Layer 4 of a small transformer language model trained on English Wikipedia (8 layers, counted from 0, width 128).
A neuron adds its activation times its output weights to the MLP's output. To switch it off is to set its activation to zero at one token and run the rest of the model.

Output weights of the MLP neurons that the questions are about. A number n stands for n times 0.0079.
n16: -60 -10 -53 2 -29 -20 28 34 10 68 -17 -1 -10 11 25 -20 -27 -17 21 16 -8 -5 20 21 -15 21 -79 5 50 -20 -43 -37 17 0 22 2 -4 -46 46 39 6 17 -49 17 72 -26 0 21 -33 -23 83 -12 -17 26 -39 -16 -13 -24 28 -32 -15 5 4 16 26 9 -34 14 33 16 16 -24 7 -38 22 -63 -51 -67 -58 -15 -20 50 12 16 1 -21 -18 -52 -3 30 -27 9 25 0 42 37 -1 44 25 26 -42 -11 -20 -8 -26 15 14 37 0 18 44 -8 8 -7 19 -13 -26 -78 -16 26 -27 17 70 12 -7 -19 -6 66
n26: 8 -55 2 -29 17 28 15 27 70 -14 -8 -40 62 15 19 -21 -17 -58 3 -6 -23 -3 -48 -78 1 12 -43 44 10 2 -27 -5 37 56 62 -23 27 -4 -12 51 -12 2 14 9 -53 -22 -59 91 -30 14 -35 63 11 -6 -8 7 -62 -13 27 -7 5 41 40 39 29 -27 -31 4 55 -36 -21 4 51 23 -9 3 -19 0 -61 -13 -29 22 -5 11 22 -23 -28 1 21 50 6 -43 39 9 8 -21 12 42 13 12 -17 -58 -17 31 -14 28 -29 -17 20 -15 22 -18 -4 -19 20 -6 8 -11 23 -5 29 -46 -32 13 -9 33 -14 1
n39: 19 39 41 38 47 11 -47 -17 -44 -9 18 -18 -60 -52 37 27 39 8 14 15 -37 -71 -53 32 -25 39 3 11 17 -16 -6 20 47 12 -10 10 -17 -28 34 -25 9 16 -13 -31 19 -7 31 -42 19 19 24 -5 -13 21 10 -2 44 30 -26 37 -15 -5 55 28 43 62 -8 9 -18 57 8 1 -9 16 -31 -11 30 27 91 -40 -4 -7 -3 38 -48 -24 38 34 -26 7 -63 -51 -32 19 -19 -41 -22 5 9 4 -61 12 -29 29 27 -32 6 6 4 30 -3 -8 45 -58 -40 -44 -10 46 -30 -31 -12 -11 -21 -25 -25 25 -4 -17
n72: -17 -16 -38 75 25 -15 -19 -10 7 33 -20 -9 -16 17 20 -21 7 -2 -6 -4 6 0 -25 50 -13 60 -36 2 -34 -24 6 -21 78 -9 61 34 -27 -27 -34 59 -24 16 -1 27 12 7 -5 -9 11 -17 12 -20 -2 -2 -18 2 -45 36 59 16 14 -12 80 -18 -24 3 3 53 67 27 -20 3 52 -31 -23 -20 8 55 -24 -1 -26 -54 -5 12 -71 5 -56 -7 15 65 -15 -3 1 1 13 5 14 -4 -4 18 11 33 -29 -22 6 -24 -2 -20 -36 19 16 -32 -18 9 0 -2 -8 7 -40 9 -57 -33 -25 -8 -26 38 18 -60
n73: -27 27 24 8 5 2 54 -27 -7 -25 -42 -29 -30 11 16 -9 -18 36 38 -1 -37 -44 -21 7 -14 -14 9 9 -30 -23 -8 -7 -20 -5 -33 16 -22 33 9 27 5 10 -21 -55 -72 76 -15 7 4 -40 -3 -47 -5 40 79 -7 3 26 27 34 26 15 -29 -26 -33 24 -7 42 -17 -45 -7 15 -53 -9 -2 14 17 44 -2 -30 -23 3 19 42 11 16 31 -29 -4 37 2 -39 4 -4 22 51 -74 -26 0 -21 -21 16 33 38 6 43 18 -14 -24 19 1 -3 -18 23 -20 4 -13 38 -37 -20 -45 10 10 28 -53 21 -8 29
n78: 3 8 -18 29 -40 6 5 40 7 36 4 -6 7 -13 -26 -9 -28 -32 -1 -18 -42 -44 39 -3 18 -2 22 -1 -4 -40 3 -8 34 25 30 21 36 26 -13 -48 15 -32 -5 -42 -1 -13 -37 -4 -5 -6 23 50 -12 -14 -34 -9 -14 31 -18 -39 -40 -9 37 19 -11 51 -12 11 26 -33 -27 -4 -21 5 -11 -13 0 -32 -8 -43 23 -18 38 9 13 35 19 36 11 18 49 21 13 34 -49 -41 20 1 -15 -25 30 -47 9 -14 24 6 8 -12 12 8 -11 7 42 -47 4 21 14 7 -3 16 3 9 7 -17 -51 -22 -31 52
n79: -35 38 19 -2 -8 21 16 -8 -20 31 -40 -49 54 11 -35 6 54 -15 -38 -11 -26 1 85 54 -17 4 54 -8 -6 -45 -18 6 -4 -13 -28 -6 21 2 -9 -34 -3 7 -7 -7 18 -4 2 -38 -47 -24 -3 54 -4 22 22 28 -24 -2 26 23 -8 -10 1 4 7 -28 23 -29 -41 -46 1 -15 -16 15 -7 -50 23 -54 -6 22 3 -9 -18 54 36 14 18 34 -5 19 -2 47 11 -35 -38 10 -9 3 -1 -32 32 11 -18 -68 61 16 -11 13 -24 -8 74 -25 16 4 -19 25 28 -2 7 13 -19 -17 -7 -12 -32 26 -12 50
n85: -33 -28 11 -19 -8 -38 -22 -78 29 5 -43 -21 2 15 -3 19 -7 -8 -35 26 6 -34 40 36 29 -28 6 37 -12 -34 -38 -2 -24 38 -21 -51 24 44 31 -67 1 2 -34 27 -38 -22 11 16 22 -3 -10 -22 -16 -35 5 15 -34 -38 26 24 -55 44 13 28 -19 -22 41 25 17 -30 40 -26 -10 27 6 13 -21 -22 -28 13 31 -22 51 -4 -49 -19 21 -22 -2 24 3 37 -6 16 -5 -10 5 2 29 46 -19 -29 23 -61 -27 50 -16 -8 7 24 -29 23 2 -27 46 53 -6 15 47 -8 -32 -12 -7 22 15 35 -37 76
n133: 13 -40 -1 -24 18 -2 -30 30 -35 45 -21 -16 -19 11 -24 3 -57 -12 -13 -61 -11 52 -28 31 -30 39 6 -7 19 1 -30 21 47 17 18 -32 -31 -18 -11 61 5 1 -28 -22 -39 -32 -2 -30 10 0 13 14 1 49 29 -14 32 18 -5 -28 36 0 16 31 76 -28 -17 -18 22 -17 -83 5 54 9 36 -6 45 50 14 12 9 -18 -25 20 -9 49 9 -18 50 3 -2 -26 -25 -8 2 -2 -10 17 -5 19 -10 3 -69 7 -4 -4 16 -16 4 -9 13 -1 -20 -49 40 0 -26 16 15 -8 3 -11 45 -12 2 -11 16 -52
n144: 31 -38 16 30 16 17 -35 -7 34 -24 26 11 -1 -64 -23 18 31 46 -4 6 -3 5 -36 -25 0 -29 -5 19 17 46 -16 61 2 23 -16 -52 17 28 30 7 4 -9 -22 1 7 -7 -32 7 -10 56 -25 11 22 -49 -28 1 -6 -17 1 -3 5 -41 8 -43 77 4 -14 -60 39 -58 8 -18 -1 38 17 -7 -9 25 -14 -38 -19 5 -8 -8 -18 18 -30 15 17 15 18 -32 -18 19 18 -11 63 -2 -35 0 -37 -11 7 41 55 -59 -8 -28 24 -9 -33 -14 8 -44 13 31 24 12 -8 36 12 11 -5 8 3 12 22 37
n177: -4 16 8 44 21 15 -24 -1 1 -13 24 -40 22 -37 58 25 -91 -29 -42 9 37 -14 -12 -16 13 15 2 -19 6 -43 24 28 -14 14 0 9 -38 19 -10 4 15 -12 38 30 -20 -29 18 -7 -6 -67 8 37 24 -32 3 -17 -23 3 -10 -35 -24 7 51 7 -80 -26 10 -4 -4 -3 -7 -19 5 16 60 -50 50 52 2 11 23 -11 25 21 54 -13 -17 -1 -23 61 26 6 -11 0 -41 -10 -41 7 16 8 30 -25 20 28 -9 -29 -13 20 18 -31 27 -25 -30 -36 15 0 -10 -24 -65 -45 17 16 -1 12 7 -5 24 -21
n208: -28 -15 16 19 46 60 -8 20 -26 -10 33 -21 15 -29 2 -15 -13 -28 -7 62 10 -16 -17 10 10 -8 -5 -13 -33 16 -50 -16 -18 0 39 23 -34 -10 -17 26 18 -4 -30 -18 -83 -25 67 29 25 -25 21 -36 -6 -2 20 8 28 64 36 11 -15 0 50 -37 -23 47 1 86 -28 18 11 -1 11 -18 17 -42 -3 -35 9 -25 -9 16 30 -7 -20 16 6 6 3 22 -37 6 -13 -3 -4 -4 6 -15 15 5 0 -3 7 7 -13 9 1 2 41 25 38 8 -34 14 -48 -8 -53 -13 71 12 5 -43 -17 2 -2 0 -5 -35
n267: 26 -36 -19 -21 35 32 3 15 -4 12 -50 20 13 28 69 -3 -55 0 -18 -10 -4 -8 -17 2 -20 -11 -8 18 -1 7 40 -12 3 -17 57 -25 -32 51 -29 -11 31 10 4 7 14 -33 -45 32 14 -13 3 14 -6 -16 -42 -29 34 33 10 -2 -58 4 -32 4 -23 -40 20 56 48 -11 9 -19 77 11 15 -7 -5 18 -23 10 16 42 -16 62 6 -25 -33 -7 -12 23 16 -33 56 -4 42 -24 -49 -6 -71 11 -16 11 -5 -39 13 22 -11 28 25 -6 11 -18 33 13 -39 5 -1 30 0 -47 -7 -70 18 3 -19 -12 -17 -13
n303: 24 -37 -21 -10 22 -18 8 33 14 77 -62 -58 -19 -35 -3 6 40 -20 -13 36 4 2 46 17 -5 -38 3 5 6 2 20 17 -60 57 21 -9 46 -23 -2 -35 -28 18 -39 6 61 47 -19 27 14 43 -59 25 -9 1 -30 -18 -11 -62 -14 16 -12 26 -38 -12 -2 -30 21 7 34 -7 -24 27 39 -18 3 9 31 8 -32 -32 1 39 15 -1 -1 28 2 16 30 37 -20 6 6 20 24 38 11 -34 3 -25 -31 -3 14 11 -23 14 0 21 -6 -5 17 -33 -39 25 27 -33 -37 15 28 -44 15 -3 -6 -3 -29 44 1 -49
n325: 31 2 27 -3 -13 -24 6 3 -84 27 14 -2 -9 3 6 -5 60 -15 -11 -22 48 -32 8 -34 -23 18 26 -40 -2 26 -22 25 22 19 -32 -39 15 -42 20 -31 -43 9 14 7 36 -22 3 -1 35 -8 -15 3 -38 13 78 -31 -28 1 1 -35 7 5 -6 -48 3 10 11 31 -30 -16 19 -47 4 -8 23 33 9 89 -35 12 -40 -3 -4 18 5 20 46 -16 15 -2 38 89 16 30 -13 -13 21 -12 -12 -33 16 54 22 23 35 5 14 -24 30 -10 13 -16 -26 -36 10 -10 0 11 26 61 -71 -28 33 0 -18 -34 -31 -7
n443: -15 -33 -35 -1 -20 7 -9 13 -11 -36 -20 7 -1 -11 -32 -6 10 -26 5 -45 28 8 -15 -20 28 54 -3 -20 -11 -27 -29 26 -9 51 37 -47 10 -11 2 -40 24 14 19 11 17 -42 -7 -17 70 -51 -1 36 1 -49 -95 14 -23 -23 -28 37 -27 40 38 -3 1 43 6 21 -44 -12 -31 -20 64 -11 27 -9 19 -12 -46 -16 28 -20 -37 22 -4 26 -35 12 46 31 3 22 -44 -9 -2 26 6 5 47 81 -2 -52 -4 -2 -12 -3 3 -37 45 26 -13 18 58 -4 16 -12 15 -1 23 91 43 -38 24 -16 23 -26 -6 -10

Each question names a token from some text and the token that comes next. It shows the activations a of the neurons there, in the order above. A number n stands for n times 0.094.

Then comes g, the gradient of the next token's log-probability with respect to the MLP's output, scaled to length 1. A neuron's effect is roughly proportional to its activation times (output weights . g). A number n stands for n times 0.0038.

" they", then " played"
a: 0 2 -1 0 0 0 -2 0 58 11 39 0 45 0 5 8
g: -4 -22 -21 -10 -6 30 -32 25 4 -6 15 14 -11 -22 -11 45 2 23 -16 -19 -15 6 11 16 -11 -7 -10 1 29 -25 13 23 -46 1 20 9 35 -27 -12 -33 3 -7 24 -25 14 34 4 -55 -6 -12 40 50 5 13 -8 -12 39 8 -55 -13 -6 -42 15 8 26 -35 27 -12 -55 -5 -18 3 -27 -3 0 -26 3 -30 -38 -22 32 3 1 22 0 25 6 -8 23 2 27 41 19 -22 7 -13 -14 -28 7 -39 -33 6 35 -2 0 43 -16 44 17 -23 12 10 2 22 30 0 -25 -33 4 -17 20 47 0 -25 -23 33 5 16
Which neuron, switched off, lowers the next token's probability most? n177

"son", then " claim"
a: 0 17 0 20 3 0 66 -1 56 0 87 15 30 14 9 0
g: -5 -33 -8 6 4 -16 -48 -27 -14 -3 16 -27 -16 11 1 -12 -49 25 7 -21 5 3 19 -9 -11 32 6 -8 -29 33 7 18 -15 -4 7 16 -5 10 24 42 -25 20 -10 -4 12 -10 5 -11 3 4 18 -4 61 -14 -23 -2 -11 19 -1 -1 -2 -17 11 -16 5 1 15 -23 24 -8 21 25 -27 27 59 -2 -6 33 10 -13 -10 20 32 -44 -53 7 10 1 -27 49 -52 -21 -14 -46 19 4 7 24 -5 22 -18 36 -24 41 13 -31 -31 -18 19 -35 29 47 0 32 45 0 -11 -14 -26 -29 20 -4 1 -21 -22 38 -7 -34
Which neuron, switched off, lowers the next token's probability most? n177

" in", then "n"
a: 3 47 -1 0 0 0 0 12 0 54 0 0 0 -1 0 0
g: 13 -16 -10 -16 -1 3 -25 14 21 -22 3 20 -1 -8 15 -20 1 44 -26 -8 12 -4 -18 -69 -7 10 -50 35 25 15 32 3 -11 -2 5 3 -27 4 -5 18 4 -25 -22 23 0 2 45 6 36 -19 34 -7 44 36 1 -24 17 42 -36 -4 12 -15 -13 -44 -13 -5 -33 -4 -13 25 39 26 44 16 30 7 -29 -13 9 -11 -34 11 -32 -39 1 26 -9 -27 22 10 2 -21 -14 38 -45 -20 -26 -14 -6 57 -3 9 -20 6 -5 0 -13 -26 25 -20 21 -4 -26 37 19 -12 4 -13 -23 -18 3 -1 1 -8 34 -18 55 -3
Which two neurons, each switched off alone, lower its probability most, in order? n144, n26

"ian", then "ous"
a: -1 18 21 16 -1 0 0 -1 -1 0 0 13 31 27 0 0
g: -47 -10 18 9 29 -3 4 -26 17 42 -3 10 14 -47 1 -18 -15 5 4 18 15 -28 41 -15 -4 3 -11 -25 18 27 23 -19 38 8 3 15 -5 12 16 30 -36 6 -1 -37 -35 -1 8 -15 20 -5 -31 7 -17 7 -22 -41 -16 -23 5 23 43 41 19 10 -42 5 16 -13 -39 7 51 2 -36 -26 -18 4 -10 -20 -10 -14 -26 5 24 3 14 14 13 25 -12 2 -38 17 -27 6 2 26 6 -25 31 4 -24 49 5 43 -11 -19 22 50 11 -22 -23 -40 2 31 22 -17 -9 -21 2 3 0 10 45 0 -36 -9 20 -56
Which neuron, switched off, lowers the next token's probability most? n303

" making", then " over"
a: -2 0 41 0 0 0 9 -2 2 2 27 0 16 38 -2 11
g: -16 15 27 29 46 12 -43 -41 9 -2 7 4 21 -13 30 -10 -7 31 -30 23 -58 -29 -17 -14 -3 10 -16 2 -14 17 10 12 4 -10 0 33 -14 26 -10 -2 -10 17 15 -32 12 13 41 5 59 14 -10 14 2 11 -44 11 -23 -15 -40 -13 -12 0 38 -13 9 14 24 27 66 11 8 15 24 14 13 -35 -21 6 20 -2 -73 -28 -2 41 21 -19 14 -23 -21 -3 -25 12 17 13 -23 -12 -4 20 -13 24 -26 -13 -24 42 17 -14 3 8 -10 1 -1 -31 7 7 -17 -24 -13 7 -14 -37 21 -26 -6 -46 -18 41 5 -7
Which neuron, switched off, lowers the next token's probability most? n39

"raph", then "ics"
a: 0 2 0 47 16 0 -1 0 37 0 0 19 6 -2 -2 -1
g: -3 2 -7 -12 2 6 2 -3 21 -11 3 13 -13 -47 7 20 28 -11 -23 -23 -16 23 4 -23 17 -7 -2 -4 -23 -12 -5 24 1 -53 -16 -24 -2 -4 3 15 -5 -48 37 8 15 15 49 -13 -6 15 52 25 21 1 -22 7 3 1 12 -21 -6 -36 8 12 20 -40 27 12 58 26 -9 7 -4 30 -3 27 -29 -15 20 -12 -20 -5 -57 -30 5 -13 -5 3 22 31 11 32 -22 -36 -11 -13 -47 9 -23 -15 12 -36 -12 4 -13 16 -28 -68 41 -7 19 41 11 8 40 -18 28 -15 12 56 29 9 2 21 -12 1 -27 -18
Which neuron, switched off, raises the next token's probability most? n73

"iz", then " She"
a: 0 17 0 0 45 0 71 0 -1 0 40 0 0 0 -2 -2
g: -15 4 -11 -12 -24 -10 -16 36 9 -16 -3 -27 -11 24 -30 -9 38 -26 36 -14 8 8 27 -6 17 25 13 -17 14 -12 -44 33 -60 18 -3 6 8 -9 12 -1 22 13 -18 -6 9 8 -18 -20 -24 -22 -36 -34 -13 33 20 -3 29 -17 30 -17 29 19 -54 16 8 0 -13 18 -20 -3 -5 33 -17 -36 -18 -18 7 25 53 13 18 -16 16 20 -28 -40 17 12 3 -8 -17 22 -79 -13 -11 0 -6 -2 49 12 -2 -4 -16 6 18 10 -6 -1 3 44 -17 -1 -7 -63 -14 -19 24 9 17 52 3 22 6 5 23 -29 12 40
Which neuron, switched off, raises the next token's probability most? n177

"ir", then "za"
a: 0 10 7 0 29 0 37 9 -1 0 -1 -2 14 1 -1 0
g: -28 -23 -10 -10 -16 4 -32 6 19 -7 22 3 -25 -9 -4 49 -61 7 10 -32 -7 13 -15 13 -14 -18 25 -12 27 30 -40 42 -4 -39 -33 -1 -4 29 -2 -14 -41 19 21 -9 -3 -23 22 -3 19 -25 16 12 39 27 15 67 14 39 7 -10 -33 -21 4 -15 -4 1 -15 -32 27 -5 -23 37 -11 -6 -3 24 21 -6 -32 -40 -3 38 13 47 -8 -11 3 14 4 5 2 8 22 9 1 -7 -14 -3 5 -40 6 -47 -29 -24 10 1 14 -7 -44 -16 11 23 -12 47 11 3 16 14 -31 47 31 0 2 -9 -47 2 28 2
Which neuron, switched off, lowers the next token's probability most? n79

" and", then " Roman"
a: 0 0 -1 0 17 0 0 0 2 30 -1 0 24 95 1 7
g: -21 -7 15 5 2 -46 -10 -27 16 79 -7 -24 -18 -7 11 -1 1 -5 19 6 -39 -23 7 -11 19 -2 36 27 19 -26 -14 4 17 10 -22 -22 5 8 -3 5 -40 8 47 3 -3 34 -26 27 -40 -6 -20 -1 36 -20 -33 38 4 10 32 -24 2 20 48 20 5 18 -7 -49 18 -75 -8 13 5 7 11 -51 7 -19 -12 -63 3 23 7 37 1 3 -2 14 25 16 -21 3 -3 -27 9 0 -14 -2 -3 -28 -12 -46 15 16 16 5 6 -18 2 16 -12 4 5 17 17 26 -13 -6 -29 46 8 -10 -6 45 -23 -7 4 1
Which neuron, switched off, lowers the next token's probability most? n303

" in", then " I"
a: 2 47 -1 0 0 0 -1 16 -1 50 0 0 5 -2 -2 0
g: 0 -7 -4 1 -13 -25 -17 -19 16 46 -5 -5 4 8 0 -12 42 30 -13 -11 2 25 23 26 14 14 18 8 34 9 -27 -6 -46 36 -28 -24 -8 -5 41 -50 -61 -20 29 0 -11 20 -34 -2 -62 -13 -4 -6 40 17 -37 21 -9 44 4 10 -2 13 16 -22 5 4 -2 26 -20 -26 59 8 -10 8 -37 -27 21 11 14 -11 -8 16 11 27 -4 2 -18 16 25 14 -4 -25 -22 -25 -25 15 19 34 -3 -19 -43 3 -1 13 8 -13 -46 -13 -16 18 21 22 5 -12 13 -2 16 -19 8 -11 22 24 -49 50 -46 -13 12 -6
Which neuron, switched off, lowers the next token's probability most? n144

" |", then " Mr"
a: 0 33 0 0 0 0 0 0 36 0 0 0 32 0 25 0
g: 44 -32 4 5 19 22 -23 0 5 6 -24 -1 -23 21 15 -36 6 9 21 -11 15 4 8 37 -2 -37 -44 26 -9 62 -26 -25 -44 40 -2 -5 -11 -8 -11 -13 -32 -11 20 15 7 15 -10 7 -22 -17 -11 -3 -33 37 15 -26 -33 4 26 33 23 0 -47 8 -1 11 14 24 16 -5 35 -7 -37 -7 7 2 13 -30 -3 -4 -27 -35 3 15 -11 35 45 -31 41 -22 52 9 11 -13 11 38 -3 -28 13 -8 6 4 13 4 -30 0 -25 -2 -50 0 16 6 8 -27 39 -26 16 -32 44 -3 -15 0 18 16 -9 -33 -35 27
Which neuron, switched off, raises the next token's probability most? n267

"oman", then "'s"
a: 0 -2 0 0 0 0 -2 0 -1 0 -1 48 37 44 -1 -1
g: -6 -16 -20 38 23 9 -13 27 -22 -21 -6 1 54 45 -11 19 29 17 1 7 -6 -31 -24 3 -21 -10 10 31 -24 6 -42 0 48 -35 0 26 -7 24 -12 -11 17 -21 -30 0 -15 5 -10 -4 13 -26 5 -19 2 10 44 19 4 -10 -14 25 -11 -9 -18 5 -29 25 2 29 -3 52 -27 -43 -46 39 3 33 -15 -5 13 26 11 -23 -14 18 -2 -21 -8 27 -52 -6 5 19 -24 14 -1 -25 16 -28 -28 26 -14 49 41 -54 6 0 -5 22 -8 31 -6 -31 -20 18 -58 14 -4 -1 -3 43 -31 -3 17 -11 10 4 -7 3
Which neuron, switched off, lowers the next token's probability most? n208

" return", then " for"
a: 1 0 -1 0 0 0 39 -2 0 0 33 0 41 26 12 -1
g: 10 18 -2 -36 20 21 19 -9 14 8 26 10 -18 -29 -18 13 -7 -4 9 34 -27 -1 -14 -7 -13 -15 -8 -12 17 -24 -2 26 -41 -7 41 1 -3 -41 -1 -39 -17 6 -32 -22 -5 27 0 -31 48 21 21 -2 -28 -10 37 1 -7 31 2 30 -17 -61 12 -1 -1 32 -14 -2 1 -8 -48 37 38 9 -4 -33 43 19 9 -15 -41 32 -6 3 54 -27 -19 25 -11 4 1 -20 18 46 -6 -15 18 5 -38 33 -2 12 17 -22 -24 31 -4 36 31 16 8 -20 -46 9 -17 -15 1 14 -12 -20 10 30 4 -32 -33 22 13 -34
Which neuron, switched off, lowers the next token's probability most? n303

" first", then " private"
a: 2 34 34 0 0 0 0 0 43 0 0 12 -1 -2 15 -2
g: 11 -25 -21 -22 8 8 16 -28 62 -20 -47 -16 -16 4 -14 -39 26 -26 0 -1 14 13 -11 -51 -28 30 -7 -28 6 27 -11 65 2 -48 -25 19 -4 28 21 31 20 -26 -10 10 -16 13 8 16 22 -20 -19 -35 1 -2 3 -18 -33 -37 13 40 26 14 -12 19 -30 -10 -18 22 20 -27 -10 -33 -13 18 31 -39 -40 4 9 4 12 26 28 6 15 -4 -30 -18 -11 24 8 8 4 -7 -23 13 24 7 2 20 9 5 30 34 -41 -31 -17 -9 39 28 -15 -24 1 -2 4 -24 13 22 14 26 -13 -37 11 12 23 20 10 42
Which neuron, switched off, raises the next token's probability most? n39

" F", then "ath"
a: 0 51 0 75 0 15 0 16 44 0 0 0 -1 -1 0 34
g: -12 -39 -19 -2 -4 -11 -1 7 19 18 6 10 19 -2 30 24 25 20 17 5 27 -1 8 22 -23 -21 -19 5 13 15 5 -15 42 -26 12 0 -33 18 3 16 -14 -23 -19 -14 4 -8 -31 3 18 6 9 29 10 19 -25 1 -60 17 -21 -9 6 51 31 -18 28 -5 14 11 -27 -14 27 -10 -37 -4 -22 11 -47 -1 -5 27 61 -2 -19 18 -17 12 -13 15 -56 -23 -17 -20 -14 1 71 -15 -21 -25 21 25 -5 15 -11 33 48 -30 8 33 -32 -32 -6 9 -3 -18 8 11 22 -61 -17 -33 -7 -6 -28 27 -9 26 28 -16
Which two neurons, each switched off alone, lower its probability most, in order? n72, n26

" |", then " "
a: 0 19 0 0 -2 0 -2 0 48 0 -1 0 23 0 29 0
g: -16 -26 -4 2 -4 25 22 0 4 -19 -37 20 -15 -15 22 11 9 -8 -22 -26 -17 -20 18 25 16 15 9 2 30 -20 4 -15 -1 21 -38 -9 27 9 -17 -13 12 11 -6 -10 -31 -27 -15 -3 48 16 -11 -1 3 38 3 57 -20 0 3 -28 9 0 3 -10 12 -18 -28 -14 38 13 -12 -15 32 15 14 10 -1 46 -17 15 -32 18 -14 -37 38 1 -30 -25 -11 22 -39 2 -2 15 -24 11 4 39 12 31 -52 -17 -33 17 23 13 -40 -5 14 -20 31 -32 18 13 49 -5 20 -23 -3 -19 -1 -32 -32 -27 51 72 -3 -39
Which neuron, switched off, lowers the next token's probability most? n133

" |", then " M"
a: 0 21 0 0 -1 0 -1 0 48 0 3 0 12 0 35 0
g: 6 27 7 -7 6 -17 23 -3 0 7 7 -24 40 0 20 -19 5 -18 48 10 40 17 -20 -9 -24 -43 14 -2 -26 19 -14 -22 7 9 12 2 -14 -3 -3 -23 -23 -26 15 41 -29 -9 -7 34 1 -16 -1 29 -1 -22 27 -15 7 13 18 13 -6 10 -20 26 27 19 9 -9 -13 19 34 57 -26 -5 -25 -4 -14 -35 52 -25 24 0 11 15 -42 -20 25 37 -16 -30 12 -2 6 -24 25 45 -10 -53 0 9 45 -45 21 11 -34 -3 7 -3 -7 -24 -20 -5 -31 -23 -58 -4 -9 0 17 -5 -2 -2 26 3 -16 -65 25 41
Which neuron, switched off, raises the next token's probability most? n133

"R", then "oman"
a: 14 7 0 0 0 30 0 3 0 0 -2 -1 3 -2 0 -1
g: -69 -18 -4 11 -53 -17 0 -9 0 21 -17 8 -11 -2 -10 22 -20 21 -15 -18 7 -36 -21 1 7 26 42 22 73 -31 6 -24 3 -19 38 0 31 22 -23 -35 -21 -9 9 43 -5 -4 -36 5 22 -1 27 -12 30 -24 23 -13 -34 2 31 -14 -11 -8 -35 13 -13 -19 4 -15 20 -42 10 2 -17 26 1 -16 11 23 -1 11 -20 12 1 11 17 -26 9 27 -11 3 -10 -8 26 9 -10 -1 -7 50 14 -15 41 -23 10 -20 -26 -41 10 81 -9 6 10 -1 -14 -2 19 20 0 -31 -21 25 -15 24 26 18 -20 -17 -22 27
Which two neurons, each switched off alone, lower its probability most, in order? n78, n16

"or", then "gh"
a: 0 37 0 50 1 0 48 0 37 0 33 26 31 0 -1 -2
g: 6 -34 -18 -6 -1 -5 0 40 24 -40 41 -31 -7 -38 -9 32 -10 0 3 -11 7 14 3 -10 -18 10 -6 7 17 33 -15 -15 -31 -34 -6 6 -16 -13 -18 18 24 -24 16 -5 -18 -8 -13 12 -1 -51 3 -8 9 -14 14 64 -36 34 -5 21 3 21 -41 -21 -30 -26 -30 22 40 -24 4 -26 0 0 -44 5 0 29 12 2 16 13 -14 20 19 -35 1 3 1 7 5 33 -10 -29 16 -40 -3 5 30 -4 18 -2 -72 12 6 -44 5 -16 22 -21 3 10 13 43 39 -1 47 20 13 32 14 -29 4 55 -21 9 24 7
Which two neurons, each switched off alone, lower its probability most, in order? n26, n177

"T", then " as"
a: 0 24 0 27 0 39 -2 -1 11 0 -2 0 -1 -2 -1 5
g: 6 -2 4 22 12 3 0 -1 -47 24 10 -28 -55 -19 -20 -6 1 -10 -14 -8 25 -23 30 -2 -51 -23 -3 2 44 1 -12 -13 -33 -39 -8 -37 -3 40 3 -6 -25 16 1 -22 12 -24 18 -15 11 8 7 -9 10 -3 -26 2 58 -38 -9 21 15 -7 -6 29 27 41 -20 -16 -7 11 -1 18 44 -40 -13 3 26 -10 9 12 -20 -11 45 52 36 8 62 -28 6 -8 23 -18 17 -4 10 -27 22 20 -2 3 8 -33 -31 -12 18 35 -16 11 -14 5 7 50 1 -29 -16 -12 41 0 -10 -31 12 -3 22 -49 -5 -12 -17 21
Which neuron, switched off, raises the next token's probability most? n72

"on", then "ial"
a: 0 27 0 0 0 0 -2 -1 -1 0 6 33 3 0 10 0
g: 49 -3 54 34 -24 -29 37 -23 -15 24 29 33 -6 -35 5 -32 42 -38 -58 -7 -13 9 -7 -39 13 -27 8 28 -6 0 48 35 18 38 -47 15 2 16 8 11 -17 7 26 31 -16 -38 41 11 25 -12 13 1 6 8 14 -24 -9 11 34 -4 -39 -23 -4 -11 -31 19 -20 6 26 3 7 -17 13 19 9 9 -33 -17 -12 6 0 -20 -11 12 5 11 -13 -42 -13 -11 22 -10 8 -14 -28 -8 -9 -25 -31 -8 1 1 -15 46 3 2 -2 13 32 33 9 -4 3 52 -39 15 3 -26 -8 -18 26 -6 -6 -31 -9 -42 -5 -3
Which two neurons, each switched off alone, lower its probability most, in order? n208, n325

"ond", then "s"
a: -1 57 -1 3 -1 0 36 0 9 0 -2 5 -1 9 16 -1
g: 46 31 -12 -26 18 5 -54 -2 -17 1 25 15 17 -19 1 5 -19 -8 -56 10 -5 17 14 -14 26 -2 -9 -14 -24 29 38 2 -24 81 35 21 4 23 17 30 -16 9 -19 23 -48 24 -17 3 2 -11 -12 4 -24 17 -18 -3 19 -13 -22 -18 9 9 -4 -5 -48 34 4 -42 -27 11 27 -7 33 3 23 14 -26 3 -23 27 9 -37 13 -43 1 27 -15 -22 10 29 25 -3 -46 6 -3 15 -29 31 -10 7 -12 -16 2 10 -15 30 -15 -46 -6 -10 0 31 10 10 8 24 4 -14 38 -36 13 -6 -41 -40 -7 19 -3 2
Which neuron, switched off, raises the next token's probability most? n79

" n", then "ep"
a: -2 6 26 0 0 4 0 -2 31 0 0 0 -2 0 0 0
g: 9 -4 -2 -14 -19 -4 14 5 37 -3 32 12 16 35 -2 3 18 48 26 -25 -8 -34 4 8 -4 -17 -9 -30 -6 8 25 87 -5 17 -11 -8 -36 -10 -19 28 17 -52 -19 -2 -1 -1 -23 22 1 -16 16 -26 3 23 38 0 -14 41 15 -3 0 25 18 0 -1 -32 -10 15 -61 -28 -11 21 26 32 -18 -41 11 13 -41 -6 21 -28 -39 -5 -11 -10 26 21 -30 15 40 21 -7 9 -7 -11 -1 -34 4 -35 6 1 9 43 14 -3 1 -11 -25 41 -2 -35 -22 -33 5 -2 -13 4 -32 27 19 6 13 16 -21 -2 17 -52
Which neuron, switched off, lowers the next token's probability most? n133

" ", then "198"
a: -1 0 -1 0 0 13 0 0 -1 0 0 0 0 -2 -1 0
g: 6 -8 44 2 27 -17 -2 10 -15 22 -27 -39 -2 -37 -32 1 -4 0 -4 23 27 -27 -4 -24 27 9 -16 -5 16 2 -12 2 2 31 36 -13 44 25 56 -4 -24 -32 -8 20 15 5 6 -26 1 15 22 3 -16 -13 17 15 26 -8 -22 -28 -8 -11 29 -25 -7 -53 43 30 28 20 -37 -25 40 -11 -14 -6 -2 -34 24 -3 -45 -9 7 -7 -43 65 11 2 -22 2 36 21 37 12 22 -50 -18 2 -23 24 5 -26 -26 20 22 2 11 19 -24 -5 -11 7 -20 -3 -29 28 23 35 -24 -22 -6 -2 -28 -9 22 -11 -2 -34
Which neuron, switched off, lowers the next token's probability most? n78